Layer 3 of a small transformer language model trained on English Wikipedia (11 layers, counted from 0, width 96).
A neuron's activation on a vector x is GELU(weights . x + bias), where the dot is the dot product.

Input weights of the MLP neurons that the questions are about. A number n stands for (n - 500) times 0.00093.
n5 (bias -0.190): 320 563 540 460 462 709 629 664 597 548 366 565 696 476 493 388 430 440 576 523 564 379 587 407 399 699 376 535 778 611 350 466 785 187 655 375 578 353 307 581 595 638 250 303 595 481 559 504 644 547 416 654 593 388 560 338 651 451 284 467 369 458 240 272 673 670 536 401 737 405 360 425 545 657 592 468 692 535 455 351 496 508 485 705 543 419 524 488 557 508 550 535 410 385 575 755
n8 (bias -0.152): 534 610 565 302 400 562 592 552 548 601 413 379 872 346 476 610 491 318 636 696 443 341 570 399 533 266 361 331 534 689 302 410 565 457 407 487 648 824 492 761 244 455 529 488 314 488 733 504 491 593 208 550 580 576 651 298 473 785 548 709 537 550 500 456 416 575 470 617 775 483 347 348 425 479 634 398 613 383 566 479 365 579 101 362 638 383 596 681 426 644 466 500 440 305 303 670
n20 (bias -0.196): 320 460 415 530 438 415 410 440 496 607 610 761 630 596 355 600 375 538 496 672 740 473 367 463 548 619 530 525 545 479 673 596 432 449 339 401 649 343 500 253 704 472 754 370 233 393 585 431 500 773 359 673 302 281 678 554 281 375 372 517 404 496 557 571 336 492 471 195 616 508 626 420 284 361 512 281 803 365 444 774 454 601 744 677 344 426 568 492 318 381 624 447 554 682 641 585
n21 (bias -0.204): 383 459 527 487 334 268 527 372 630 496 458 822 500 292 455 575 444 271 647 466 540 279 446 693 500 568 681 646 649 535 530 645 601 469 637 312 603 406 647 504 421 463 449 555 706 611 632 388 491 375 580 509 693 359 329 491 138 496 518 374 608 606 818 471 602 348 517 513 385 328 688 358 164 419 712 508 491 496 764 551 272 630 686 539 574 351 301 311 399 615 341 292 135 658 467 622
n25 (bias -0.197): 669 458 545 550 512 563 574 656 442 405 563 661 532 673 379 323 508 471 360 504 702 308 341 309 288 342 635 440 361 687 290 496 447 414 448 675 444 538 594 608 426 350 338 395 750 626 573 587 619 692 755 571 384 631 631 520 728 270 508 609 562 449 169 663 437 396 431 447 273 535 580 469 417 709 634 230 648 298 636 461 472 668 551 715 549 310 447 720 461 463 528 539 508 606 550 610
n38 (bias -0.093): 640 479 482 489 542 566 511 533 619 374 518 500 410 399 449 497 489 679 681 130 522 362 455 639 548 377 427 389 592 424 489 421 707 547 578 519 507 497 577 563 482 411 620 476 566 446 566 742 375 593 581 649 532 720 464 383 666 594 445 212 531 394 482 388 581 497 438 602 515 517 720 438 474 327 514 507 313 599 309 496 511 790 549 613 736 291 596 536 622 419 443 419 356 734 306 342
n47 (bias -0.279): 549 427 539 422 679 611 527 558 547 676 437 612 637 325 472 569 690 508 474 712 621 431 382 354 453 448 504 394 552 581 575 366 542 554 406 390 432 371 596 709 430 809 366 415 319 111 650 472 791 621 372 463 530 387 380 387 594 463 352 544 518 470 351 386 463 472 623 423 247 588 529 515 559 500 604 416 457 563 342 642 772 345 637 469 358 687 504 615 367 411 621 772 454 608 548 459
n55 (bias -0.257): 247 361 398 425 319 548 610 371 702 524 519 515 538 554 536 570 734 543 229 492 705 272 426 511 548 106 449 576 474 426 602 482 706 601 348 591 393 619 589 341 480 555 541 333 340 478 570 571 382 340 586 492 447 451 414 553 636 415 480 560 893 523 376 536 447 575 419 488 445 559 424 264 452 755 372 310 500 651 522 511 561 683 679 639 407 523 594 539 541 527 644 474 658 523 308 463
n71 (bias -0.299): 614 637 621 526 604 591 431 457 265 118 673 579 309 394 282 451 424 345 745 695 318 284 418 433 367 583 522 731 650 363 654 330 487 461 521 369 349 413 578 662 556 351 488 201 455 364 487 583 422 185 574 371 693 675 650 671 495 475 677 275 524 413 426 472 479 445 474 650 500 713 484 390 456 343 438 589 409 521 508 624 563 541 319 654 577 425 669 783 373 660 462 766 394 689 651 409
n87 (bias -0.318): 685 791 471 554 532 527 504 582 529 508 351 492 391 464 236 546 641 557 586 496 446 329 422 500 677 665 672 568 662 581 607 512 614 524 572 429 536 394 644 542 525 381 437 305 473 580 398 217 192 568 533 334 508 675 565 326 324 453 566 613 696 398 441 534 164 366 784 500 669 640 315 163 542 449 551 666 385 575 508 598 456 656 613 451 549 294 644 374 418 750 508 307 464 606 578 418
n101 (bias -0.175): 544 423 459 169 516 539 426 541 661 467 390 367 456 572 455 408 560 329 601 382 702 841 519 496 600 610 738 448 635 557 318 538 467 504 564 521 704 538 286 309 737 523 673 231 278 477 581 388 311 277 430 468 587 365 618 476 298 411 664 487 481 650 402 542 421 355 496 545 607 496 666 438 463 606 512 577 684 595 500 465 731 586 496 435 435 650 594 719 613 545 504 299 343 398 341 101
n113 (bias -0.234): 408 542 589 615 552 467 500 649 615 470 528 367 651 646 500 491 286 535 660 695 480 583 237 788 458 286 307 432 581 475 222 305 387 603 649 706 307 413 717 681 549 472 557 24 556 642 219 384 396 514 291 495 606 361 539 471 802 251 440 677 435 324 262 468 538 59 480 411 425 429 143 327 435 700 462 531 738 448 528 895 606 325 566 672 382 462 555 402 660 530 765 467 466 614 505 704
n126 (bias -0.119): 308 648 591 582 537 600 803 304 548 452 294 427 538 406 544 697 584 605 282 445 846 719 686 426 410 427 467 505 597 226 505 379 718 562 699 447 621 390 859 408 605 500 403 395 591 655 567 655 179 491 126 634 403 583 562 338 475 550 543 388 518 477 560 756 578 656 628 657 611 423 244 757 345 601 279 741 261 256 527 486 332 432 619 216 751 560 615 358 527 586 379 643 622 643 749 463
n129 (bias -0.264): 524 828 673 620 538 722 211 436 405 595 174 860 563 461 441 477 607 461 570 509 575 629 491 486 829 291 718 726 447 324 295 486 672 593 529 721 587 395 486 681 510 537 567 571 185 395 269 420 376 668 406 357 399 811 834 376 370 420 678 646 542 329 306 340 533 325 710 574 555 420 532 579 334 87 376 442 401 548 739 443 538 486 321 632 392 624 455 220 472 579 572 148 519 505 673 382
n151 (bias -0.251): 667 508 583 697 384 370 546 616 663 467 710 564 736 272 443 321 508 607 378 723 638 375 531 420 578 691 459 439 164 447 520 422 381 401 608 534 492 550 697 698 483 434 883 563 449 588 434 458 500 573 342 432 182 536 475 588 639 425 305 343 597 528 393 550 572 515 533 562 446 366 412 500 433 150 388 433 570 472 367 492 625 437 369 295 656 136 471 475 587 392 484 404 581 273 618 623
n155 (bias -0.297): 536 392 397 213 650 457 479 702 458 367 217 291 451 569 500 307 189 754 652 405 392 294 360 253 596 591 516 628 707 252 528 535 618 488 484 638 692 564 496 621 545 373 524 387 613 668 484 437 372 256 352 548 468 500 770 699 651 508 719 546 616 460 378 553 611 466 541 234 496 574 549 516 483 397 591 459 488 520 403 571 808 535 469 431 345 508 628 708 348 451 608 413 601 275 453 512
n194 (bias -0.208): 584 429 439 398 690 732 372 754 372 372 398 490 620 386 849 462 222 666 380 442 276 373 505 490 486 631 282 219 211 274 495 614 384 611 220 413 584 509 461 865 707 457 568 346 591 486 334 474 434 515 383 431 515 500 571 779 612 884 348 262 795 646 714 458 480 661 751 565 531 346 336 519 593 568 320 591 713 344 188 442 342 877 679 660 440 207 571 686 548 530 219 388 465 621 490 582
n210 (bias -0.240): 237 416 368 666 187 666 453 542 438 358 585 491 417 643 383 372 301 589 522 726 509 323 232 345 694 663 552 683 627 509 564 606 603 481 267 686 472 491 469 624 566 531 631 294 813 509 612 495 665 541 646 750 637 195 509 532 381 241 623 390 182 523 292 630 473 432 249 421 855 527 422 336 257 405 351 475 702 582 464 595 317 307 702 500 425 482 594 663 665 538 313 491 690 763 562 698
n217 (bias -0.185): 422 624 438 732 606 610 362 420 540 451 323 513 500 509 443 508 795 425 554 877 216 426 500 637 620 479 562 586 389 666 453 330 382 684 380 652 681 451 592 487 575 616 610 651 714 475 601 366 381 650 217 329 603 560 412 679 505 601 580 532 421 831 517 427 398 412 456 680 309 663 207 217 406 326 347 464 376 921 487 648 436 584 433 614 644 517 487 255 307 527 526 568 517 654 429 407
n244 (bias -0.200): 496 730 411 435 647 416 322 375 524 597 515 519 492 547 607 519 563 204 439 515 524 445 473 328 315 604 661 563 519 540 243 511 424 508 449 455 524 263 676 856 713 236 725 320 703 578 376 561 484 504 678 224 684 457 304 360 538 443 468 389 534 527 546 481 516 504 468 412 731 439 537 223 582 342 310 569 722 318 683 573 594 446 431 372 675 504 524 504 424 528 582 632 484 336 622 565
n269 (bias -0.164): 616 450 536 569 552 503 601 299 634 666 407 469 415 201 451 426 711 657 718 373 688 549 361 608 621 510 443 500 607 489 625 477 557 607 451 529 304 477 555 376 429 487 507 323 660 633 436 198 658 524 302 431 316 594 639 299 301 633 622 383 386 500 648 497 472 487 518 472 468 493 573 317 569 373 645 416 608 407 592 407 521 534 445 461 585 500 601 642 575 346 423 617 577 529 480 253
n289 (bias -0.108): 418 313 754 458 492 436 487 542 576 475 707 452 426 488 458 758 418 314 472 524 554 339 322 464 441 436 429 557 512 418 444 582 612 636 714 475 435 396 85 318 446 286 628 168 468 481 529 238 625 443 709 737 617 589 479 500 705 468 366 623 602 624 744 546 444 583 508 475 554 611 469 520 483 436 576 650 342 588 768 456 476 722 540 331 632 227 462 364 642 525 532 212 369 624 488 393
n333 (bias -0.256): 542 383 543 539 297 652 530 750 483 587 558 562 390 610 393 649 340 496 508 558 509 325 512 529 452 616 466 588 512 687 417 202 620 846 367 674 668 666 561 539 350 621 666 406 463 568 547 452 461 747 323 683 371 246 359 575 608 247 517 434 391 699 203 456 575 484 296 521 695 561 353 630 522 529 372 732 466 450 533 322 207 566 369 428 764 737 604 573 753 530 709 417 411 406 398 508
n379 (bias -0.140): 468 469 656 488 650 559 599 447 305 616 578 571 395 548 297 273 295 586 527 453 426 517 247 774 419 543 570 580 472 646 734 561 366 459 599 716 312 508 535 962 586 485 591 293 387 492 435 650 393 747 249 524 536 365 594 444 672 527 488 525 504 378 453 670 563 567 541 398 702 453 307 697 425 327 488 493 623 378 644 279 676 547 590 459 293 389 599 520 590 471 297 559 315 353 519 363

Each question shows a token from some text and the vector x that enters the MLP there. A number n stands for (n - 500) times 0.014.

" with": 538 539 440 739 556 464 637 510 399 573 550 508 526 657 494 520 604 595 507 219 418 418 472 478 442 463 490 388 573 507 491 479 461 465 477 444 546 577 443 457 528 413 474 523 496 525 413 600 577 477 585 494 528 439 372 474 495 476 510 418 430 474 561 479 462 487 569 501 508 652 555 529 612 374 565 524 470 542 442 564 520 479 469 509 555 596 493 527 565 564 506 443 440 447 562 419
Which neuron fires most, and how strongly? n38, at about 2

"ke": 683 527 380 554 471 479 648 419 492 602 485 515 581 716 566 464 532 508 587 397 396 515 645 541 456 570 466 423 408 469 569 509 357 429 411 353 407 625 417 378 467 470 567 581 461 494 337 484 469 409 590 480 591 545 439 421 466 579 483 476 330 502 604 442 400 522 483 527 526 535 382 581 604 507 440 383 518 639 600 442 521 614 492 578 569 462 486 512 561 513 620 543 458 312 523 674
The two highest activations, in order: n8, n194

" long": 568 489 484 600 502 467 528 477 356 522 382 412 553 771 478 461 620 644 557 373 469 304 551 578 471 610 483 366 537 391 473 530 385 428 397 390 387 619 491 470 453 450 422 597 421 511 528 479 444 547 586 629 572 408 413 524 391 528 471 527 492 618 530 542 523 491 580 568 499 482 496 549 634 466 586 601 329 519 548 497 560 519 451 559 425 601 450 547 611 503 482 378 564 425 526 574
The neuron with the highest activation: n194

" April": 571 452 587 644 542 459 461 349 492 513 506 496 571 580 343 528 651 581 570 363 394 439 679 585 522 586 519 480 431 444 359 586 547 491 538 325 315 562 449 556 522 373 446 570 507 452 452 573 588 376 563 596 398 432 321 458 493 571 538 529 476 530 489 521 551 613 505 486 417 591 480 494 447 424 631 531 513 575 492 529 466 534 387 435 508 585 547 496 424 549 555 382 473 528 569 593
The three highest activations, in order: n21, n289, n38

"th": 484 523 623 494 495 485 575 623 326 496 431 542 574 671 547 539 593 482 580 404 404 501 606 627 508 572 521 389 454 463 433 511 499 383 495 518 370 616 332 425 416 496 441 607 457 518 525 577 395 382 465 639 557 568 419 596 417 539 524 604 404 397 525 517 530 524 458 381 640 582 468 504 625 551 532 602 412 382 627 509 537 403 427 466 496 425 392 437 469 443 463 441 605 450 586 650
The three highest activations, in order: n8, n5, n289

"spect": 490 558 594 597 637 514 423 401 394 445 586 428 627 672 367 557 565 554 498 452 288 532 640 585 506 612 328 392 450 423 513 491 389 547 457 448 450 635 415 470 317 421 429 581 384 602 481 471 580 476 561 439 427 602 490 582 477 472 575 407 454 518 463 468 542 559 490 502 493 348 465 476 575 557 467 507 435 613 476 528 497 511 525 592 438 597 469 702 571 413 483 447 383 468 516 614
The neuron with the highest activation: n194

"M": 550 571 642 665 499 488 494 324 397 516 637 546 456 899 495 621 497 520 624 472 459 432 629 478 578 503 516 295 487 555 569 436 436 492 530 514 429 599 433 504 383 482 499 591 427 560 429 564 583 459 546 406 535 475 426 410 391 435 506 480 488 526 535 545 517 647 445 433 509 512 528 465 468 619 436 449 492 563 535 584 442 436 427 305 470 416 542 534 514 420 480 358 480 418 555 613
The neuron with the highest activation: n8

"el": 648 433 525 513 685 489 514 514 321 459 498 449 528 577 577 328 574 534 624 429 305 524 625 691 427 520 460 421 389 468 459 413 429 541 479 452 503 509 526 422 400 424 556 559 394 554 566 567 530 566 618 567 427 447 413 390 457 455 555 465 436 475 519 414 465 558 439 383 629 528 396 571 619 496 561 478 568 528 546 450 598 591 480 456 572 606 432 565 661 425 540 414 467 444 565 528
The three highest activations, in order: n333, n379, n38

" finish": 597 532 443 666 613 477 525 458 421 569 484 430 489 720 462 486 575 578 580 394 381 349 588 552 502 576 438 471 461 541 482 395 449 354 470 353 238 449 510 450 512 316 440 643 393 590 436 513 471 455 642 495 643 510 399 421 470 557 578 529 495 592 572 482 524 612 591 523 471 499 455 548 586 511 528 560 377 562 469 573 477 422 536 436 476 537 565 558 402 469 510 473 570 493 502 595
The three highest activations, in order: n87, n71, n244

"ed": 566 511 563 748 500 519 546 472 414 476 422 410 551 738 620 475 624 522 457 318 435 480 663 535 548 493 498 364 518 521 559 469 331 412 446 549 503 560 346 394 495 394 384 615 424 529 487 553 532 521 548 570 525 390 397 448 384 525 591 686 454 583 436 501 435 535 538 489 502 529 501 549 599 535 580 420 436 442 625 535 467 503 384 420 460 607 556 552 522 480 578 512 390 512 510 542
The neuron with the highest activation: n8

"d": 460 696 445 605 615 464 475 485 328 507 464 441 574 822 603 459 476 490 550 475 389 409 646 486 469 613 496 470 568 448 484 552 468 416 425 487 443 686 405 563 425 361 380 544 496 561 428 472 570 422 537 481 479 483 334 510 469 516 541 528 503 544 405 514 406 543 506 472 486 400 461 538 545 455 634 477 528 435 567 485 440 380 522 309 580 540 578 527 559 474 580 454 574 513 618 542
The neuron with the highest activation: n244

" He": 599 562 561 746 486 390 512 434 431 539 536 484 527 673 451 525 599 601 524 349 436 502 524 430 394 550 497 357 606 469 483 526 452 360 518 401 328 617 508 414 383 432 488 624 526 429 477 579 468 454 564 513 504 576 434 512 453 464 475 442 426 596 532 422 418 512 606 526 594 575 444 529 641 599 474 554 539 572 551 646 524 597 390 436 420 520 537 458 574 482 515 274 457 427 544 590
Which neuron fires most, and how strongly? n87, at about 0.98

"===": 393 443 459 517 491 406 512 593 436 534 574 498 583 671 437 596 591 523 618 387 463 405 608 468 417 438 411 414 490 414 628 605 465 426 445 433 315 696 452 461 530 561 396 493 402 531 490 542 481 535 477 513 546 497 530 376 462 512 488 484 460 561 519 486 551 483 626 523 336 630 444 644 537 356 555 451 545 409 549 647 467 542 487 485 566 633 540 529 535 382 591 515 481 382 477 587
The three highest activations, in order: n8, n47, n20

" his": 594 466 550 608 434 405 588 522 463 492 524 529 575 657 472 511 617 604 593 254 375 447 539 458 563 605 468 418 511 509 530 490 482 388 481 431 354 575 419 443 457 449 504 620 457 468 443 603 559 568 552 538 451 562 345 468 418 492 490 487 549 634 447 414 459 487 593 518 445 515 468 479 508 514 614 539 564 553 467 629 537 484 510 447 438 637 476 462 525 604 511 409 476 405 606 444
Which neuron fires most, and how strongly? n87, at about 0.48

" Car": 602 555 561 570 534 463 573 425 426 490 535 409 580 797 446 406 663 633 484 359 324 484 641 443 524 582 498 462 511 551 497 448 361 445 460 344 427 583 447 362 484 492 488 462 412 380 395 544 492 379 551 485 427 494 443 470 383 387 560 548 473 708 625 591 515 581 568 475 598 426 577 482 582 559 545 454 427 616 507 566 518 585 435 443 474 540 584 469 553 478 523 413 490 463 442 613
The two highest activations, in order: n101, n87

"\n": 419 504 519 667 537 407 588 466 548 539 573 553 403 626 552 544 652 546 526 276 453 428 554 458 435 439 475 361 539 430 496 650 503 453 454 491 435 664 417 502 571 384 536 491 445 523 479 595 521 545 591 488 574 469 445 465 461 436 509 465 403 583 542 470 476 542 501 459 457 574 547 494 629 351 518 561 470 462 504 536 521 544 443 436 517 746 458 465 484 576 581 446 460 472 482 503
The three highest activations, in order: n244, n38, n289

"o": 611 465 486 663 579 349 557 422 418 545 451 410 530 659 609 452 595 394 543 417 467 572 620 418 488 663 652 494 496 401 598 491 362 489 547 420 434 564 523 358 527 393 434 711 510 521 360 499 535 336 550 610 440 566 450 466 383 467 480 582 362 467 532 530 432 570 381 404 442 573 484 552 629 536 488 511 494 501 625 448 623 500 452 277 489 594 498 562 546 539 517 393 536 467 546 611
Which neuron fires most, and how strongly? n244, at about 0.19

"se": 531 581 476 563 373 488 639 491 357 470 552 549 643 629 505 595 525 429 652 480 468 392 606 574 403 606 606 471 396 411 443 563 343 475 416 488 337 522 472 444 342 583 475 585 489 538 344 555 471 428 600 466 465 526 619 504 375 595 542 539 355 530 484 444 450 618 587 504 436 455 332 494 612 551 446 634 455 559 346 560 498 556 474 430 489 600 501 439 491 555 525 461 489 410 544 593
The two highest activations, in order: n194, n87

".": 564 493 484 719 547 357 576 402 578 572 586 433 454 733 517 487 665 589 549 324 475 441 670 501 456 512 506 382 507 387 499 557 582 395 567 463 400 464 471 433 476 445 393 505 461 579 500 578 613 510 549 477 473 481 487 538 373 527 503 475 472 556 504 388 537 628 572 445 432 600 456 465 594 362 480 450 437 400 597 612 468 509 434 516 542 579 534 508 466 516 636 404 459 417 539 541
The two highest activations, in order: n269, n244

"wa": 484 538 488 614 608 384 391 344 501 482 521 411 617 707 593 445 620 596 524 428 317 540 591 457 588 590 412 486 532 504 569 544 426 461 360 407 443 606 376 493 372 345 549 767 386 543 522 399 556 533 494 456 499 567 458 563 444 531 473 514 372 638 516 455 452 566 455 532 475 565 503 529 593 452 488 541 356 450 696 533 527 585 492 356 474 447 555 416 569 455 434 444 438 457 614 614
The neuron with the highest activation: n217

" 2012": 612 408 678 585 614 488 545 423 442 469 475 435 519 621 468 564 642 480 586 436 401 449 525 529 509 595 519 425 464 506 553 480 584 426 512 386 447 568 400 496 551 390 399 665 317 475 477 645 602 426 614 560 580 486 277 528 522 577 600 546 431 587 505 498 483 533 453 370 434 566 387 546 487 450 509 456 478 532 477 586 285 513 408 418 466 645 605 536 484 476 513 416 519 543 511 565
The three highest activations, in order: n289, n71, n8

" Al": 616 425 507 642 526 416 554 462 435 505 560 461 576 779 477 460 639 596 523 399 470 448 632 493 428 462 432 503 546 502 462 510 342 490 449 338 419 584 470 419 504 466 458 599 441 396 479 584 489 431 566 717 371 495 388 473 337 439 478 532 494 601 504 536 464 515 616 492 558 597 555 481 545 572 566 529 530 611 552 511 592 527 379 399 423 664 526 345 575 385 542 327 543 394 531 563
Which neuron fires most, and how strongly? n101, at about 0.11

"ni": 557 507 451 462 457 372 614 281 509 415 495 473 522 652 636 443 489 601 620 458 309 524 456 570 585 553 572 479 414 385 386 482 417 445 424 361 484 495 495 614 508 533 444 633 449 591 553 617 480 433 614 498 427 579 507 466 502 423 432 439 518 526 504 582 463 506 503 440 375 520 428 565 557 508 612 470 414 690 575 545 494 540 408 321 389 625 550 546 478 422 611 488 474 605 598 621
Which neuron fires most, and how strongly? n155, at about 0.77

" W": 503 481 499 712 580 431 502 443 527 441 440 471 558 729 458 509 626 643 593 353 349 355 730 484 406 445 440 321 583 614 575 523 390 372 480 422 363 533 457 547 401 545 474 556 489 490 389 558 549 374 567 445 495 505 458 476 460 437 544 524 536 615 569 488 458 652 509 493 540 555 487 487 508 525 528 566 415 519 631 634 568 511 454 490 441 505 518 480 548 421 542 348 488 494 558 524
The neuron with the highest activation: n87

" ": 618 540 547 659 426 415 655 391 439 539 448 485 508 862 574 456 597 606 558 378 429 473 618 561 424 556 442 404 528 415 569 537 443 424 492 457 299 607 499 356 544 398 472 578 463 356 464 577 589 533 641 564 606 396 475 481 467 486 417 453 456 627 454 552 495 539 507 434 478 601 448 616 439 421 492 542 479 606 614 547 452 407 436 498 464 620 502 443 528 441 456 462 537 441 482 579
The neuron with the highest activation: n210

" 1": 549 436 486 590 458 578 506 330 494 560 471 508 600 827 501 475 622 475 577 371 409 446 552 444 473 641 521 428 596 514 540 560 422 506 514 426 378 534 487 615 376 395 420 517 409 377 464 540 565 420 559 364 563 437 422 522 431 418 434 467 393 630 553 426 471 506 447 573 555 617 432 618 483 490 561 498 588 530 551 519 581 381 513 440 516 673 548 496 517 416 459 429 555 442 562 635
Which neuron fires most, and how strongly? n244, at about 1.4

"n": 569 532 417 640 467 475 585 385 384 535 512 476 572 588 508 563 584 559 495 471 374 480 697 689 461 485 548 490 383 412 509 488 410 402 397 519 360 678 549 517 340 427 497 681 515 569 308 563 507 410 522 375 497 500 465 519 474 457 419 594 513 458 475 485 504 478 502 387 563 430 529 571 376 568 602 397 395 547 597 503 519 490 525 503 498 654 410 575 616 341 594 470 502 538 481 670
Which neuron fires most, and how strongly? n25, at about 0.24

"st": 411 466 600 439 533 424 490 481 294 404 419 456 520 514 445 533 629 541 656 445 560 405 573 579 467 495 543 471 513 383 496 593 426 470 387 461 445 535 375 433 412 474 423 547 433 520 365 529 613 348 547 642 491 521 394 545 420 534 565 545 516 551 343 606 553 552 541 428 521 450 526 577 585 576 671 655 463 554 567 641 396 491 459 433 466 648 439 468 567 516 457 458 524 428 592 547
The three highest activations, in order: n289, n155, n21

").": 516 486 484 723 571 355 558 407 550 593 613 434 526 716 558 476 658 565 501 303 478 409 671 459 430 501 459 398 527 431 555 570 584 389 567 485 384 502 424 411 480 468 474 500 505 598 468 518 556 544 512 493 512 478 483 555 383 525 510 447 411 540 459 415 550 588 571 446 467 593 502 441 626 343 444 479 413 454 506 592 450 506 420 508 517 612 545 550 479 540 620 416 412 513 550 527
Which neuron fires most, and how strongly? n269, at about 0.73

"ma": 530 437 428 695 616 463 470 466 478 423 532 512 521 692 540 448 674 430 470 431 349 450 690 490 487 482 606 455 468 548 613 501 407 465 423 433 374 565 530 463 456 544 518 730 447 539 295 492 653 464 478 604 468 465 438 529 469 500 501 541 302 485 597 507 436 596 487 364 561 561 439 525 620 495 532 512 490 531 653 402 542 400 619 309 515 569 481 516 496 491 511 517 331 354 617 574
Which neuron fires most, and how strongly? n244, at about 0.24

"s": 544 530 443 784 488 460 584 522 476 456 504 518 569 658 524 525 601 501 499 335 376 551 606 579 434 527 499 415 491 519 519 503 358 458 417 536 360 576 362 416 552 498 501 512 472 539 437 633 566 492 616 531 542 418 331 536 418 447 497 461 391 387 552 458 422 572 449 466 527 643 551 570 579 474 571 572 456 409 513 552 528 448 481 375 580 728 413 572 461 549 497 368 417 463 636 491
The two highest activations, in order: n333, n244

"ll": 528 523 416 562 511 389 540 495 278 413 520 475 593 525 491 513 573 582 656 502 442 467 566 624 447 574 405 420 328 508 522 500 360 420 524 357 420 573 387 522 364 381 504 632 521 599 431 543 534 366 621 652 515 515 402 416 423 565 483 554 320 466 603 507 463 542 618 461 522 542 504 572 559 591 454 523 526 545 697 489 516 403 375 468 615 627 458 588 502 383 503 422 595 431 488 589
The neuron with the highest activation: n8

" qu": 498 522 648 640 601 519 501 425 517 501 552 459 544 816 409 470 627 668 396 448 425 456 650 515 361 529 450 331 544 430 551 470 507 321 527 353 329 550 453 429 384 486 425 564 500 533 408 571 517 488 505 578 491 539 422 495 394 515 469 470 502 539 571 521 516 589 580 506 555 564 478 517 474 504 460 614 391 649 514 621 462 373 504 472 429 641 440 455 580 452 498 332 458 481 475 624
Which neuron fires most, and how strongly? n126, at about 1.1

"k": 564 562 612 530 547 547 485 370 384 542 481 532 553 852 562 454 494 584 628 451 446 514 612 629 495 431 457 371 427 352 606 533 444 350 483 486 429 674 337 465 390 556 490 711 365 484 416 569 526 452 611 604 589 495 429 474 381 556 499 567 497 469 527 437 374 510 513 503 452 482 510 556 501 519 411 432 478 490 612 443 469 582 552 437 504 408 494 455 514 649 515 430 511 442 598 537
Which neuron fires most, and how strongly? n129, at about 1.2

" I": 599 442 518 660 509 388 580 337 462 440 522 495 480 662 472 466 588 553 609 391 485 481 592 468 326 428 530 463 652 514 569 520 435 443 456 393 462 665 423 506 464 514 379 651 391 413 449 662 600 358 659 579 522 517 373 564 510 431 447 470 454 636 540 485 493 599 472 410 499 566 451 504 569 606 464 452 474 599 549 598 544 504 460 424 387 621 601 473 624 455 485 392 506 465 485 453
Which neuron fires most, and how strongly? n55, at about 0.85

" League": 543 530 540 692 479 485 508 459 432 504 550 565 591 713 488 494 602 515 502 358 321 466 463 570 494 543 524 473 475 564 451 561 470 395 483 319 345 549 322 416 491 387 466 660 352 583 535 505 573 433 534 451 620 577 389 424 594 515 642 450 471 519 513 427 583 568 477 514 519 539 366 494 500 599 463 456 407 569 509 671 486 466 357 391 465 573 580 439 548 511 558 491 472 512 527 550
Which neuron fires most, and how strongly? n217, at about 0.46

" Di": 522 571 595 708 591 413 624 418 569 513 604 361 433 726 386 524 544 552 552 431 494 445 621 525 408 502 459 458 629 444 447 480 329 426 405 379 331 560 469 454 408 477 407 552 502 448 379 600 458 481 634 496 468 541 432 493 484 400 526 602 512 616 595 525 510 533 505 404 489 449 452 586 628 572 502 577 473 645 558 575 496 468 426 452 417 605 656 522 564 329 443 433 463 390 458 545
The neuron with the highest activation: n289

"l": 504 492 459 380 537 495 533 458 395 443 613 613 581 544 516 436 675 588 654 549 331 569 649 672 495 460 499 487 384 415 540 396 341 570 479 374 393 458 553 476 455 367 531 607 504 473 465 614 497 374 400 586 586 524 437 452 459 522 478 517 482 537 516 412 550 530 615 470 455 567 484 492 533 558 552 514 468 461 617 496 671 501 579 471 415 561 371 405 598 352 430 350 427 438 519 581
The neuron with the highest activation: n21

" |": 514 524 543 657 549 483 506 336 488 528 530 534 498 840 498 503 581 523 545 238 473 456 686 587 519 495 510 452 596 473 487 464 501 503 518 349 405 494 473 437 395 494 401 547 491 537 466 645 516 489 492 540 550 491 526 451 510 485 590 528 426 526 557 545 528 563 554 436 540 500 387 618 535 477 490 544 447 406 482 528 465 373 484 394 536 624 484 428 585 300 465 428 504 454 610 535
The neuron with the highest activation: n126

"ton": 572 494 521 718 494 512 529 432 357 482 507 394 609 692 591 391 620 421 610 434 425 512 526 546 487 602 523 411 403 479 503 493 415 442 482 362 382 493 372 478 548 438 521 621 487 601 545 568 579 511 573 660 547 514 314 462 425 477 534 617 350 506 557 525 528 411 544 337 461 612 509 510 550 632 462 452 450 496 755 560 434 419 392 393 559 448 502 409 468 446 613 403 547 458 543 580
The neuron with the highest activation: n289